Layer 3 of a small transformer language model trained on English Wikipedia (10 layers, counted from 0, width 128).
A neuron's activation on a vector x is SiLU(gate . x) times (in . x), where the dot is the dot product.

Input weights of the MLP neurons that the questions are about. A number n stands for n times 0.0041.
n43 gate: -2 15 21 -18 -31 23 -17 3 10 -52 -20 12 -1 -31 -13 -41 28 -11 25 28 31 -7 -2 -5 4 -37 -6 15 -10 -22 12 16 9 1 23 28 -23 -61 -38 30 0 21 10 2 18 12 -52 13 8 -55 -38 -28 2 -40 16 -8 37 -29 -14 3 37 -21 0 -66 -21 1 45 3 27 -14 -63 14 -4 -34 43 0 5 -7 -11 38 72 -41 -4 -14 -1 -2 11 10 31 14 8 31 11 55 -45 -34 6 7 -15 -29 25 -14 41 17 37 -18 21 31 -16 -21 -23 -27 30 -13 30 -41 14 -38 5 -14 30 -45 -12 28 -3 -57 -10 -16
n45 gate: 17 30 88 12 -46 -66 -56 -41 1 5 -17 -24 -27 23 -15 30 -9 -8 0 41 23 19 -16 19 31 -6 41 -7 19 20 -4 42 12 -16 -8 -64 -40 17 -18 22 -28 33 31 24 8 47 18 -11 -43 43 41 35 4 -14 40 -16 -28 46 39 7 -46 6 19 -8 -68 -12 20 -32 36 19 11 -42 -33 8 -48 4 37 -36 17 68 42 -4 -12 38 -24 -42 22 22 -18 27 -22 -9 7 22 -37 17 -10 -17 -19 -9 -23 -6 -8 -12 1 10 45 -35 15 -36 -62 21 3 -60 33 60 47 -11 -6 -46 -12 0 24 26 -8 60 -84 -67
n81 gate: 10 -4 -11 -21 -38 -12 15 1 72 3 19 11 -12 -11 -14 -2 7 42 13 4 9 21 30 37 9 11 -16 40 -61 10 -14 -46 46 -36 -61 -24 6 45 -21 5 -37 -61 2 -33 22 54 -17 19 -12 44 0 -14 -25 -37 48 5 18 -3 14 5 -17 -48 26 -10 -19 -4 -16 35 15 -22 -5 -12 47 -12 28 14 26 7 -3 6 -23 -36 14 1 6 32 42 31 -8 14 49 -22 9 -3 34 35 18 45 31 -15 -19 50 3 35 2 2 -51 -11 -17 2 1 43 6 26 22 14 18 26 -35 -49 25 51 12 56 21 2 13 21
n100 gate: 90 26 29 19 13 -5 -11 1 61 -39 3 12 -37 27 -5 -10 2 -28 30 53 -10 15 -12 -68 17 5 46 4 -15 -1 -29 -18 -20 18 -26 -52 -25 -8 11 -8 -12 -24 -15 -14 34 51 -42 -38 12 -2 -18 -5 24 12 -15 -32 29 -21 20 23 37 39 47 -9 12 43 25 -25 -7 -18 15 12 36 -32 -22 2 2 36 -7 -21 43 7 17 35 -16 -5 -7 51 3 11 37 -18 -43 -17 15 -38 6 29 -9 11 -3 -19 -20 62 -25 33 35 37 5 -24 -28 -21 7 45 -42 0 -47 -3 24 -9 -20 7 9 38 -42 -25 28 -25
n111 gate: 26 -18 -34 16 84 -7 23 28 19 -37 -1 -12 -12 -35 12 -33 -21 6 -9 -39 -21 20 14 -32 38 39 41 -21 4 -38 12 -39 -13 18 3 -13 -7 23 -20 -11 -6 12 1 11 50 17 -25 -63 20 34 15 -31 29 2 4 -61 -59 4 -28 34 25 58 51 -34 2 -66 -18 0 -47 7 14 -2 -3 -70 0 -36 33 13 31 27 4 -32 -56 19 4 -10 -18 2 2 -12 13 14 42 12 -11 9 -3 -39 6 -2 18 32 17 9 10 2 -6 17 9 30 7 11 -16 6 41 21 -10 -28 3 39 -15 -45 40 23 -3 2 -10 14
n139 gate: -38 -37 -31 24 9 5 7 -45 1 17 24 14 0 23 7 40 -11 -52 -17 17 -51 12 -4 -13 28 31 -35 33 33 65 18 -3 -39 -11 2 -7 26 -27 -31 -54 -28 -3 12 -27 4 14 -52 -11 -51 4 -25 45 -14 7 32 -33 -9 51 11 46 -10 -11 -28 8 -30 39 -61 -22 -8 -11 6 -39 -32 -4 26 -17 36 12 -65 -3 34 11 -4 -6 3 -28 -4 -36 -42 32 6 -6 15 51 3 9 -22 -39 1 2 -26 5 34 46 39 -13 -13 41 -39 -9 -56 -37 65 6 -9 -15 47 -24 -19 14 -13 8 27 64 -8 -19 20 -39
n144 gate: 40 -36 -7 -5 -1 -27 -22 -10 4 21 4 -9 27 -20 19 15 -33 7 -9 17 -23 -38 -4 -25 28 30 25 16 24 14 18 -8 33 10 -28 -56 -66 6 26 35 14 44 40 -10 -34 -24 -9 17 -29 29 -9 9 -12 -35 -12 -45 20 43 -16 -9 21 -37 30 -2 19 18 34 32 -5 -15 -34 -4 12 24 -11 -4 2 29 29 -21 37 17 -21 26 -62 -24 18 -28 8 -17 6 -11 -24 -20 -16 25 -32 -18 26 4 23 13 -42 -30 6 36 18 -15 -32 -11 9 -11 7 10 4 -7 -10 12 28 9 -22 30 6 -2 -38 -23 -21 -27
n153 gate: -15 -3 -6 49 -49 9 0 -31 1 -64 4 -17 -5 -8 -11 -15 21 28 13 32 5 2 -24 -14 -15 35 24 -4 48 -31 -18 13 1 22 1 39 -37 -3 -32 25 -70 28 12 30 -26 -2 8 35 -44 -9 -40 23 0 38 -41 1 6 40 34 28 13 23 16 58 -13 -26 -59 -29 5 51 -40 -12 20 10 24 -57 7 5 32 -49 -33 29 5 -28 1 -43 -8 -7 8 16 -4 17 47 -41 49 4 18 -35 23 -42 -43 -39 -34 63 -31 8 -36 -34 -43 33 -69 -11 -4 -2 39 -33 -21 52 27 -10 18 2 -21 -1 -16 -35 -8 -21
n158 gate: -22 44 35 -23 16 -34 -9 8 -8 -9 21 0 19 28 22 -6 33 11 -6 -28 -12 -23 -44 -10 -9 -14 47 -11 44 -18 37 -15 -9 -43 -35 -6 65 58 -43 -19 -12 4 -28 -3 41 -4 -1 26 26 1 44 39 41 -8 -52 -67 -26 -26 -51 -19 -31 -14 6 -29 25 -1 -48 13 9 22 -17 10 -27 -49 -11 -5 -12 -15 11 12 -3 9 36 -27 3 5 -23 14 9 -26 -34 29 20 25 31 38 35 -42 -4 -13 14 -8 -2 -1 -27 -53 -8 11 -9 -23 -9 -33 -20 -14 24 22 -8 2 14 2 8 -37 7 -7 -11 2 12 3
n197 gate: -29 -28 -21 2 40 36 -2 -4 -10 2 -51 -5 18 5 -1 -1 17 43 -23 42 -45 16 21 -53 9 -12 17 52 40 -12 -20 -33 6 -28 -52 -15 10 41 -17 32 18 -56 -20 2 62 35 -34 40 13 10 46 14 -10 -6 -37 -19 13 -4 16 43 21 -9 -12 -36 -34 8 4 27 22 22 7 -91 4 -19 -41 23 7 -14 22 -8 30 13 23 29 10 -44 53 26 43 20 -9 12 -22 1 -8 7 5 -18 -3 -6 -5 -2 34 -20 2 14 -27 12 -28 23 -20 -32 -26 -5 13 -27 19 6 6 17 -36 -10 3 24 9 25 -29 20
n259 gate: -12 -42 30 23 31 -14 -12 -2 -11 -45 -52 17 -25 19 8 7 46 30 -27 -20 9 -9 46 26 -29 -34 -10 0 38 -59 31 -47 13 -43 -42 -3 -7 -6 11 -25 -40 -13 -27 28 15 4 15 -46 -75 12 -23 -43 1 73 -6 -7 -22 20 -48 12 13 32 19 6 10 -22 -30 2 -31 3 31 29 -2 4 23 -42 -27 -13 33 23 37 -25 -12 -82 -5 21 9 16 -15 1 27 29 2 4 21 21 -11 12 -18 -8 63 35 7 -32 -44 -20 27 20 -22 12 27 -45 8 16 -32 -9 -20 -32 -32 25 18 -19 0 -5 -12 -2 18 38
n299 gate: 23 1 -15 27 -50 -6 -3 22 -13 45 18 21 -12 -16 28 -3 47 73 4 -2 -39 45 32 -51 -17 -31 -31 17 6 -3 5 4 -17 15 -42 -33 -7 -4 -45 -17 -34 -66 20 -48 33 4 17 54 -10 31 -20 39 -4 8 20 -3 -8 37 11 -6 25 5 31 13 -30 1 5 67 -57 -23 5 24 45 -35 67 1 0 16 15 -13 -28 8 -72 -33 -35 27 -2 20 -44 16 45 34 39 34 41 13 -25 -1 46 9 13 -13 3 34 -35 1 41 21 -33 44 -49 -29 -1 -30 -29 50 12 12 -59 -22 4 -3 -20 2 -25 4 31 -20
n43 in: -11 19 34 -38 -2 -19 22 32 19 9 76 47 -39 41 45 36 -11 30 0 0 16 -18 13 6 -45 -29 -14 -10 -29 67 24 -58 -2 20 -1 -15 17 8 0 -38 11 48 17 -11 -33 -7 31 -7 41 -22 -29 -43 27 6 9 -29 -17 -21 24 7 -7 8 -17 28 36 -52 2 -7 45 -10 26 22 0 -18 0 -2 40 68 -13 -2 8 11 34 -5 46 -33 38 17 2 -6 5 -31 16 -9 9 -17 -51 -26 -23 -13 -25 4 10 -9 -20 -26 -42 33 -12 12 5 -23 -21 43 31 16 34 -27 -10 17 6 3 -9 34 -27 -2 9 29
n45 in: 1 -50 -39 0 23 15 11 -11 15 86 -25 9 15 3 -5 -33 -52 54 -35 47 53 -29 -17 16 13 37 44 37 -43 -3 -30 64 0 67 -4 27 -54 -35 45 -9 17 -58 -29 7 25 -4 -17 32 7 -10 -20 -23 -9 23 -45 44 -16 3 20 7 1 28 -24 -6 -45 -13 72 12 14 38 14 3 41 -34 21 -5 -5 43 5 -31 -15 22 0 -10 19 -22 29 22 -18 8 22 45 2 -30 -10 -14 33 -7 19 -11 44 2 -5 -79 -2 34 -19 -2 2 21 42 45 -2 8 29 37 9 -43 -35 10 -50 27 23 -32 6 41 4 63
n81 in: 22 20 23 33 10 -43 -27 -8 14 -10 -46 -54 4 45 -43 -5 -50 49 -12 44 17 4 31 -4 -16 -5 -31 -56 17 -63 -44 28 -12 -27 -30 -60 -10 2 5 10 38 24 47 24 -14 2 -12 2 38 -14 4 -22 -4 42 -32 1 16 47 15 16 24 -31 -43 -11 -14 24 -10 -12 -10 35 33 48 6 -5 -22 -14 7 43 -4 -41 44 -25 -68 2 72 -19 22 3 27 -12 -17 -11 -20 36 56 -30 -36 21 -54 53 11 39 22 -27 9 -11 11 40 17 0 33 -15 7 -15 20 4 -31 4 -28 23 51 31 -6 54 17 54 -1 4
n100 in: 26 26 -5 -18 10 -15 -34 37 35 -21 29 -10 17 28 25 10 17 -31 0 -16 8 -15 -30 -16 -14 14 46 6 -18 -58 -44 -89 51 5 14 41 46 -28 20 43 -23 -35 -18 64 6 28 -25 -4 -19 10 32 19 -15 -10 27 61 -29 5 5 -25 4 16 -25 28 -47 36 16 -37 -45 3 -18 -24 45 -21 -41 20 24 -26 9 37 27 5 -41 -38 -11 67 -54 53 12 -9 -35 -8 9 -13 -1 28 21 56 -6 -55 45 17 -22 -26 -13 4 -46 3 -13 -7 -6 -11 -35 -4 -40 9 19 26 25 5 -17 24 -15 -4 20 -31 -33 55
n111 in: -5 25 18 17 -45 -25 -18 -45 -7 11 -17 12 -28 -69 -20 -24 74 -31 9 -38 -18 -12 -4 64 31 2 36 -6 17 22 -26 -29 9 -8 2 15 37 14 -2 44 -8 14 -17 29 16 -5 16 14 0 50 -18 15 -17 -37 3 1 5 12 -74 36 -33 -23 24 -45 -30 -19 31 -32 11 10 -9 -23 6 17 -23 19 17 -29 -18 -24 -20 -37 1 37 11 61 -31 10 -63 56 -34 -53 20 14 30 17 19 14 -26 37 8 35 27 -18 -33 40 -41 11 -28 -34 -47 -45 0 -28 -27 -57 31 -14 26 30 -10 -9 -16 28 -14 -6 -6 25
n139 in: -24 -28 -42 -42 -25 -26 -13 -22 -4 -15 33 -44 -11 -30 15 -1 82 -5 15 -4 -75 -13 -39 38 -18 20 -30 -28 23 29 -22 29 -1 18 23 -3 4 21 17 -12 -95 -33 -3 43 -11 9 41 49 -35 -30 5 19 13 33 -17 -19 1 19 -22 31 -40 -1 -5 -4 -21 44 -44 10 35 -13 -6 22 -12 -2 30 -37 0 -12 20 2 26 -11 -15 15 -31 14 -41 3 -24 -39 12 74 -12 -43 21 -37 45 -6 22 -13 18 2 8 -50 20 -28 2 -47 -64 39 12 -32 21 7 -52 11 28 -27 69 -6 27 -18 -17 40 29 22 -15 13
n144 in: -27 15 16 6 21 28 -12 21 -9 17 6 -19 2 61 -26 -4 -13 2 -17 -17 11 -3 -25 -41 -15 -29 8 13 16 -18 3 -21 64 -22 -38 -63 79 12 -49 9 21 -9 28 3 14 -26 -29 2 -4 -1 9 -7 -26 17 1 -6 -11 -2 -27 0 22 16 37 9 10 -16 -16 62 -46 -19 -11 67 -16 -21 -40 -30 10 21 15 34 -12 1 -24 -68 32 -28 18 -29 28 -25 35 -13 -30 31 -19 -2 -5 19 25 -33 -38 19 -25 41 -30 2 -30 16 -7 -16 -24 10 -24 -2 26 11 -53 53 -25 -16 9 5 -4 27 -1 -23 11 -10
n153 in: -25 13 -39 84 26 -4 79 -27 -24 -25 0 21 -40 12 1 -53 -14 55 -27 -10 -7 53 4 -17 27 -50 -24 -1 28 -4 5 -15 3 -2 -27 -4 -11 25 -44 -35 6 18 43 10 -52 18 10 -12 -36 52 26 -30 13 -33 22 39 -14 27 -13 24 -17 0 -12 16 -32 0 -22 9 -6 43 3 -4 -1 67 -8 13 -8 -20 0 35 -18 -29 12 -3 39 12 -17 -43 33 67 -18 5 -9 -41 0 27 5 -16 -4 -19 -21 -3 9 -42 -12 -12 10 -70 -42 -5 -27 -19 19 -32 -28 42 9 -6 9 15 64 -42 6 -30 21 -3 2 51
n158 in: 86 -7 -25 -44 6 28 43 17 11 73 -23 34 29 -9 9 -36 -13 24 28 -32 -10 19 35 45 -14 38 -9 -10 2 7 -46 35 5 17 -16 -16 -3 2 15 26 -13 -17 -33 35 20 -11 7 44 29 -18 -3 8 -15 -18 -4 11 -6 -20 -41 30 -11 -52 -14 31 34 38 -29 -43 49 21 5 -51 13 -8 19 56 -49 -52 -13 6 -24 -16 -3 -30 11 1 20 30 -28 41 11 12 15 2 -13 6 -47 -8 31 22 52 9 7 -73 10 29 -3 18 -17 22 -7 14 -18 -15 9 -25 4 6 14 33 2 43 -44 20 -11 3 -9 -11
n197 in: -27 3 -17 15 -11 13 58 -35 -13 -40 -32 -4 -16 -42 -48 23 -16 -21 18 24 20 23 31 -7 4 64 13 -14 38 -39 26 -3 1 5 -5 9 -17 -39 -3 10 9 5 19 -25 49 -49 29 15 17 19 -17 13 19 11 -41 -8 37 -23 3 12 -14 -71 -5 13 22 67 -21 -2 -16 28 4 35 -29 -22 33 31 21 27 9 4 -2 -8 -5 -19 -48 -1 3 38 -22 11 -29 5 -13 -16 24 -41 -27 24 -5 -30 28 -26 12 -1 28 -23 -10 0 -19 -20 -15 -12 51 -18 -10 -4 -9 29 36 18 39 -38 2 -3 -28 -9 -4 15
n259 in: -26 -39 5 -1 -3 37 -6 -5 -2 -50 -3 -37 34 10 -13 11 5 32 -46 -7 -36 -16 -14 -15 26 48 4 -12 34 -44 -9 -10 -68 -26 -28 18 -3 80 3 10 10 -30 -25 -47 -6 -33 -44 42 -2 31 -15 -12 34 -35 -9 -20 -7 33 -19 41 -17 -5 21 50 -31 -28 8 -12 -38 6 -18 15 3 7 7 -23 22 24 4 52 16 -4 19 -41 -10 -4 -10 -24 -10 -3 20 -4 16 -4 -51 46 3 35 -2 64 -23 41 34 32 -41 -8 -14 -15 -29 7 51 75 -48 -16 -23 -27 -9 -5 58 -4 -56 -28 23 4 21 10 -15 -40
n299 in: 1 12 -12 29 5 18 1 13 -10 -32 22 4 -33 -22 -49 -41 -7 -5 22 43 4 -24 -20 24 -23 -14 -15 -27 -71 -28 -20 -20 38 18 48 -3 -1 -29 3 -6 -14 -1 58 -19 -40 18 45 -26 17 -4 41 -1 0 -47 -50 -65 23 -52 -14 19 54 -28 -17 9 0 27 -84 -2 29 -36 -41 -16 -28 -30 -26 45 -17 5 10 15 -50 4 -46 -23 -12 -69 63 12 5 13 23 -17 29 -30 -7 -35 18 -7 36 9 45 26 -66 -19 22 -23 -60 30 1 0 -19 1 21 8 48 -32 1 -14 -16 5 -3 -9 10 4 31 -8 -43 3

Each question shows a token from some text and the vector x that enters the MLP there. A number n stands for n times 0.037.

" the": -19 13 -3 -43 -10 5 10 -11 -54 17 14 -19 -16 1 3 -27 -17 0 -5 17 -11 0 24 -13 13 -7 -21 12 -29 20 -12 31 -18 -32 22 -10 -10 5 -6 -23 2 -15 -10 -21 6 -20 -13 10 -9 3 -32 12 25 -28 -30 4 -9 -37 8 32 -4 20 16 28 -9 17 -29 5 -29 21 -11 -14 -25 19 34 -16 -22 -1 -26 16 17 -1 -2 24 0 19 17 -37 23 -10 25 -30 5 -9 -6 -67 10 -4 -2 -19 8 -33 -15 43 15 22 13 -25 -48 15 21 21 -3 1 18 6 -15 -17 -23 -4 -30 -12 12 -6 5 19 -9 44
The most active neuron and its activation: n139, at about 0.6

" area": -33 -24 31 -45 8 -62 -27 32 -16 16 11 -14 -4 -20 1 -23 -26 -7 -33 -13 -35 -14 14 -27 -18 -8 -28 -6 13 -23 -5 1 14 -13 -13 -4 11 12 9 12 -5 -28 -7 -11 -8 -35 -34 -17 3 7 -9 11 17 9 22 10 -20 7 -14 10 38 50 -39 -15 17 11 3 6 -31 11 -10 -21 -5 -4 14 -8 -21 4 0 22 0 -3 -13 -29 18 -4 -7 9 -18 2 8 -48 21 21 8 -29 34 5 -63 13 17 -16 -19 23 16 -3 -15 25 -13 22 -22 -5 -22 -11 -7 -19 -17 1 3 27 21 -29 11 -32 -27 7 -22 9
Which of these neurons fires most? n259

"d": -50 15 16 -32 -41 -16 5 -12 23 12 4 17 20 38 54 17 -13 -9 7 17 1 40 15 31 -24 14 -4 19 15 5 -14 -4 12 -17 -8 30 -39 -3 -24 -5 21 -25 -22 29 7 -17 -2 22 15 2 2 39 38 -39 -36 8 -25 15 -8 29 -3 -18 17 9 3 15 11 -16 -12 8 -20 1 -17 -5 -3 4 16 -23 -35 -23 34 -11 7 -20 -6 -17 14 -17 20 12 -24 -34 -5 2 -20 3 -14 5 7 15 20 -1 -46 50 12 20 -16 -18 -2 13 -9 -14 12 -18 -23 9 6 -6 -24 5 -29 -26 29 4 -9 -36 -2 19
Which of these neurons fires most? n197

" American": -18 -23 -7 -23 -14 -50 -20 24 -52 3 38 -5 4 -10 6 -12 1 4 -16 -33 -14 -20 -14 -11 -4 28 -2 13 -34 22 -7 11 -17 -17 -19 15 -11 -21 11 -17 -21 -14 -27 -43 2 -3 -14 -47 -9 18 13 38 0 -19 -10 4 -19 -18 -21 17 -10 45 -11 1 -8 -17 8 -17 -2 1 -24 2 1 61 -14 -9 -10 57 5 4 -6 16 0 19 -3 1 38 21 14 -21 -18 -3 -11 25 4 -9 3 -16 5 6 -1 -21 -44 -3 -1 17 -40 -1 -2 14 -26 4 -4 2 34 23 -11 18 31 16 -55 -15 1 -3 -11 11 -16 22
The most active neuron and its activation: n81, at about 0.55

" Speed": -18 -23 -15 -31 20 -49 -15 6 2 2 3 -22 16 5 16 -14 -23 5 -20 -45 -34 -26 27 10 -5 -8 -10 31 1 -1 11 1 -31 25 -19 7 -3 -13 -5 -3 31 -15 30 -2 -3 -46 5 -13 57 14 1 6 -32 -35 1 25 -24 -28 -28 0 -6 24 -7 15 -11 -19 -21 0 33 57 -20 17 20 11 -13 -29 -35 6 -12 20 -18 -43 15 13 23 6 -10 15 -2 -1 -32 10 7 7 6 42 15 -8 -35 -25 -8 14 -17 5 9 -6 5 34 11 21 -14 -1 -23 -21 -11 1 -12 -30 30 1 -29 31 13 -31 -11 -10 7 18
Which three neurons fire most, strongest first? n158, n111, n299

" Motorsport": -5 -26 -5 -36 -7 -38 -2 8 -13 9 12 -12 -2 10 45 -35 -16 -16 -19 -24 -4 5 12 22 1 6 -14 2 7 15 -8 23 -6 25 -14 34 -7 -9 41 5 13 -36 36 8 -14 -40 6 -15 23 16 -14 -14 -41 -15 -6 10 -17 -36 -2 -11 27 24 -5 -27 -6 -9 -8 39 11 66 -29 41 2 36 -35 -15 -25 -3 -7 12 1 -12 7 -27 8 -10 5 -37 8 6 -4 -21 2 -9 17 21 21 2 -1 -36 -17 20 -1 -11 40 -3 8 32 28 30 -13 -1 -15 -22 4 13 -23 -25 36 -21 -47 0 -43 -13 16 0 -17 10
Which of these neurons fires most? n197

"5": -11 18 0 -29 -36 -10 3 7 1 -42 -4 -13 22 -7 -11 -24 -30 7 -14 6 -4 1 2 -6 -26 5 -26 -34 1 19 -65 9 -4 -22 -9 -9 7 -7 -38 -27 36 -29 -9 -20 -20 21 -1 4 -5 31 -43 52 15 19 1 0 22 6 -19 20 0 23 -24 -2 4 -21 16 7 -12 -16 15 -1 1 46 -17 27 -18 12 31 7 21 -10 6 -13 -4 15 6 -11 -16 -16 -10 -4 -14 21 6 -16 -6 -21 27 -13 23 17 22 -7 10 -8 -19 15 -23 -10 -26 0 21 -15 24 23 -40 -14 51 12 17 -9 -37 -25 20 -38 31 9
The two highest activations, in order: n45, n153

"instrumental": -15 0 17 -12 -1 -19 5 8 5 -30 -9 -8 -8 4 38 -17 -31 10 -16 -26 17 -23 24 -5 -14 26 20 9 7 -12 -29 17 -33 22 5 -31 -9 -16 -5 6 1 -23 10 8 7 -34 5 -53 8 14 -10 42 -7 -4 15 -16 -27 -23 -10 2 -15 35 20 6 15 -33 32 34 20 42 -3 20 -8 19 -28 -19 -6 -4 -1 -2 2 26 -15 -22 6 -5 16 -32 5 -42 -12 -46 -28 26 -23 -32 20 -20 -10 -13 21 -6 -22 2 -1 24 -25 15 -22 27 -15 24 6 -45 -17 -11 31 12 6 5 -40 12 6 7 -9 6 -18 16
Which of these neurons fires most? n45

" in": -29 -34 -8 -21 -3 -44 20 15 -15 1 13 -3 35 -11 20 -4 12 -16 7 26 -32 5 26 -15 23 -23 -3 -22 0 -22 -3 30 16 -41 2 -28 -1 -9 -23 -9 -31 24 5 -10 -27 -15 -9 -12 -19 8 -12 13 12 32 -54 16 -12 -14 -21 6 14 11 -25 -12 -34 15 -25 16 -5 8 -26 1 11 34 10 -30 -11 0 15 -6 -20 -2 63 -1 25 -6 7 -12 9 -31 -19 -42 -37 -12 -18 -2 18 -2 -10 -30 -33 12 -39 2 17 18 -2 -9 -7 -1 36 9 11 14 -4 14 1 -6 28 10 -13 -29 5 -23 2 -4 6 27
Which of these neurons fires most? n153

" movement": -37 -9 21 -29 -20 -41 -11 24 -39 1 23 -1 5 5 37 -20 -20 0 -26 -23 -27 -5 37 -8 -37 -10 -29 -47 4 -48 -17 0 15 1 -2 -15 13 7 18 8 -15 -29 -2 -17 10 -35 -17 -44 6 25 -15 5 15 -3 14 -4 -12 -13 9 19 9 43 -17 -21 22 -19 -9 36 13 19 -19 29 -1 21 6 -12 -30 -1 -7 -5 3 13 -19 -29 17 0 7 14 -29 4 4 -41 17 8 7 -10 45 16 -33 19 28 -5 -7 24 -10 19 -24 10 -5 10 -38 21 -2 -19 -1 -16 12 9 33 14 -24 -34 -25 -26 -11 -6 -16 -3
The most active neuron and its activation: n259, at about 1.9

"s": -14 25 15 -31 -8 -10 -9 16 -28 17 34 -7 59 -31 -20 -26 -19 11 -41 38 -4 1 -12 11 -53 12 -9 -4 6 -25 -18 4 23 -22 -31 -18 -6 16 2 2 4 -54 8 3 8 7 -16 -6 -3 -1 24 45 -6 32 19 -9 8 4 22 37 -26 31 14 1 22 7 23 28 6 -11 8 6 6 -2 -8 -10 -33 -16 -41 32 16 -39 -3 -2 4 -10 6 10 -10 -3 -15 -32 -14 26 3 -21 10 -4 -25 2 15 29 -28 31 0 -8 -5 20 -18 -18 -37 -4 18 -8 5 -8 6 7 -3 9 -15 -9 -8 -21 21 -18 2 31
Which of these neurons fires most? n81

" campaign": -7 -7 5 -25 -10 -47 -4 10 -30 20 3 -13 15 2 55 -9 -4 17 -10 -41 -36 6 18 5 -12 -28 -13 -20 7 -34 -27 16 17 3 -2 5 6 -1 26 2 -12 -53 -1 -2 10 -13 12 -33 54 24 -4 3 -1 10 0 -3 -30 -24 -1 -10 3 38 -2 -25 48 -25 9 3 0 20 -41 9 7 7 4 -37 -28 -13 6 -15 42 -15 13 -5 6 6 16 -12 3 5 4 -33 7 32 -30 8 34 8 -7 27 47 -12 -35 3 3 -5 -39 24 -30 16 -22 -4 -1 -19 5 -10 -11 3 24 5 -24 -19 -7 -29 7 15 -19 11
The most active neuron and its activation: n158, at about 1.1

" of": -28 4 6 -44 27 -24 -22 10 -13 20 -7 20 12 -3 11 -12 44 -31 -21 33 -18 -18 36 5 -4 -4 -4 -7 -19 3 5 7 -3 -33 -18 -38 21 33 -16 8 2 -14 -8 -8 -7 8 -6 -30 4 1 0 27 47 37 -22 23 8 -26 -6 5 12 14 2 -8 0 19 -5 -3 -8 29 17 -11 23 14 -4 -14 8 1 -26 8 15 29 -3 -2 1 -54 19 10 -5 -14 -10 -43 -17 6 -15 -35 37 -3 -44 0 -19 -26 -14 6 18 12 -1 10 23 13 13 -30 -6 -19 -5 -39 -46 -1 -20 21 -27 -9 -29 -30 -2 -27 -14 35
The most active neuron and its activation: n153, at about 0.45

" Shar": 9 -48 8 -19 9 -17 7 -3 -31 -24 44 -38 10 -9 59 -3 -9 5 10 -18 4 6 7 17 -10 10 33 27 7 -7 1 -2 -22 12 -19 -18 1 -36 5 2 11 -18 20 -49 20 -46 -19 20 25 -5 -7 19 21 -9 -16 7 -1 -38 -18 12 -5 27 -19 4 5 -22 -1 -19 10 13 -11 17 61 22 -37 -13 4 25 -22 15 11 -18 -3 -10 28 21 20 -9 -14 -29 9 -23 9 13 28 -13 -31 -26 -18 -16 12 -26 -22 -13 14 -29 -37 -12 30 -17 19 -5 -15 -18 27 -23 7 5 -9 -30 -24 -30 6 -22 9 -8 1 17
The most active neuron and its activation: n139, at about 0.3

"-": -10 30 -21 -7 7 -28 6 -2 15 13 31 -1 38 10 0 0 -24 -48 -27 1 -33 7 -6 24 -7 13 17 -28 33 -4 18 4 -15 23 -6 -15 -3 6 -25 -15 33 -10 -2 -13 5 -9 -38 34 24 -2 14 12 16 22 -23 18 13 -10 -35 30 -21 7 -8 33 0 9 16 11 -2 14 2 4 9 -8 -11 3 -5 25 -32 20 2 -36 22 44 -24 5 35 -51 -18 31 17 -10 -8 13 0 -49 -27 30 4 6 6 -22 -17 -2 37 -26 6 1 40 -5 -3 23 -12 18 7 10 3 16 36 27 -27 1 -14 -16 2 -7 -4 47
Which three neurons fire most, strongest first? n299, n158, n153

"glo": -23 -33 6 -69 25 -50 6 4 12 29 7 -15 -11 -11 30 9 18 1 -5 -37 7 -36 30 9 -39 9 25 15 6 -13 -32 7 1 -6 6 -15 13 -4 -3 -1 19 4 0 -8 -8 -28 -5 6 22 22 7 37 6 -4 -15 12 6 -17 -29 21 -28 15 -5 -5 -16 5 -27 -4 20 1 -9 12 -13 2 -19 27 9 27 -21 -25 -13 8 10 -21 17 36 -9 -11 -24 42 -22 -26 -16 10 -35 -31 24 6 -25 -41 22 15 -32 3 -7 -26 -24 18 30 13 -3 -16 23 -34 -23 -5 -1 23 -20 12 -3 -5 -23 7 -31 6 -18 -11
Which of these neurons fires most? n158

" forced": -25 -11 23 -5 -27 -42 31 -5 -2 30 17 23 -2 0 68 22 -28 13 -17 32 -16 -4 8 7 -8 8 12 11 -8 -26 -13 20 -6 2 14 -6 -7 6 2 -1 10 1 0 -16 0 10 6 -53 -5 25 9 24 25 -8 11 -11 -10 -35 -1 21 -9 34 29 13 -9 -4 -23 -2 42 4 -24 -1 11 -1 1 14 -30 -1 22 20 27 -20 -29 -26 27 -2 -9 -34 -8 -24 -13 -30 -32 14 -12 -46 16 0 -10 9 -12 7 -1 0 2 27 15 17 -10 -6 -1 -8 9 -25 -13 -25 -33 31 -8 -30 -62 10 9 -8 -24 -11 -19 12
Which of these neurons fires most? n144

" policy": -23 -16 5 -24 -16 -54 11 17 -15 -4 10 14 3 -6 59 -19 -9 -4 -4 -53 -24 -25 18 -19 -17 -12 -12 -22 35 -46 -32 12 3 -5 -5 26 26 12 31 5 -22 -31 1 -12 13 -9 -8 -48 29 8 10 4 10 0 14 9 -29 -30 5 -17 -13 30 -14 -10 20 -3 16 0 -12 14 -33 39 10 15 -12 -36 -34 18 -7 4 -1 -37 0 20 -4 -25 22 -15 -7 13 6 -35 13 9 -16 -1 22 -6 -28 17 14 -27 -21 3 11 -7 -31 27 -24 9 -28 -13 8 2 4 11 0 9 40 22 -22 -20 16 -38 0 13 -28 7
The most active neuron and its activation: n111, at about 0.74

" complex": -34 -4 22 -26 32 -43 -18 16 -3 6 -7 3 17 -10 38 -31 -37 -2 -25 -33 -16 -21 22 1 -4 -11 5 -2 14 -1 -4 -22 -12 3 2 -30 3 -27 6 20 -1 5 -1 10 11 -33 -6 -26 42 14 -21 3 14 -18 17 24 -10 -13 -2 -10 39 35 -35 -13 24 1 39 13 12 25 -3 2 3 -1 -27 -9 -18 -14 19 4 -25 -9 -23 -9 25 -3 39 -20 14 -22 -12 -45 -15 13 -4 -13 35 -34 -36 -17 12 -28 -19 21 20 21 -31 48 -5 -10 21 -7 -5 -15 0 -5 11 38 27 21 -40 -19 -9 -1 -7 16 -38 11
The most active neuron and its activation: n139, at about 0.68

" miles": 15 -29 -11 -14 14 -34 -10 40 -6 -12 18 -23 1 -23 0 -18 -5 17 -33 -11 1 0 -4 36 -11 7 -46 5 -5 -21 -59 29 20 -11 -18 2 9 -31 -35 14 32 -15 -12 3 -30 6 7 -20 47 39 -26 14 11 6 -8 13 -12 -25 15 11 43 10 -11 -26 46 19 -1 1 27 11 -11 -30 -11 6 -17 -5 9 -6 18 42 5 -50 26 0 11 5 8 5 -32 5 13 -37 -2 7 -11 -10 9 -3 -21 -26 14 32 8 19 14 -11 1 23 -22 13 -2 -8 11 18 36 4 -9 1 -35 -11 6 28 -10 -16 -32 5 4 20
Which three neurons fire most, strongest first? n81, n43, n139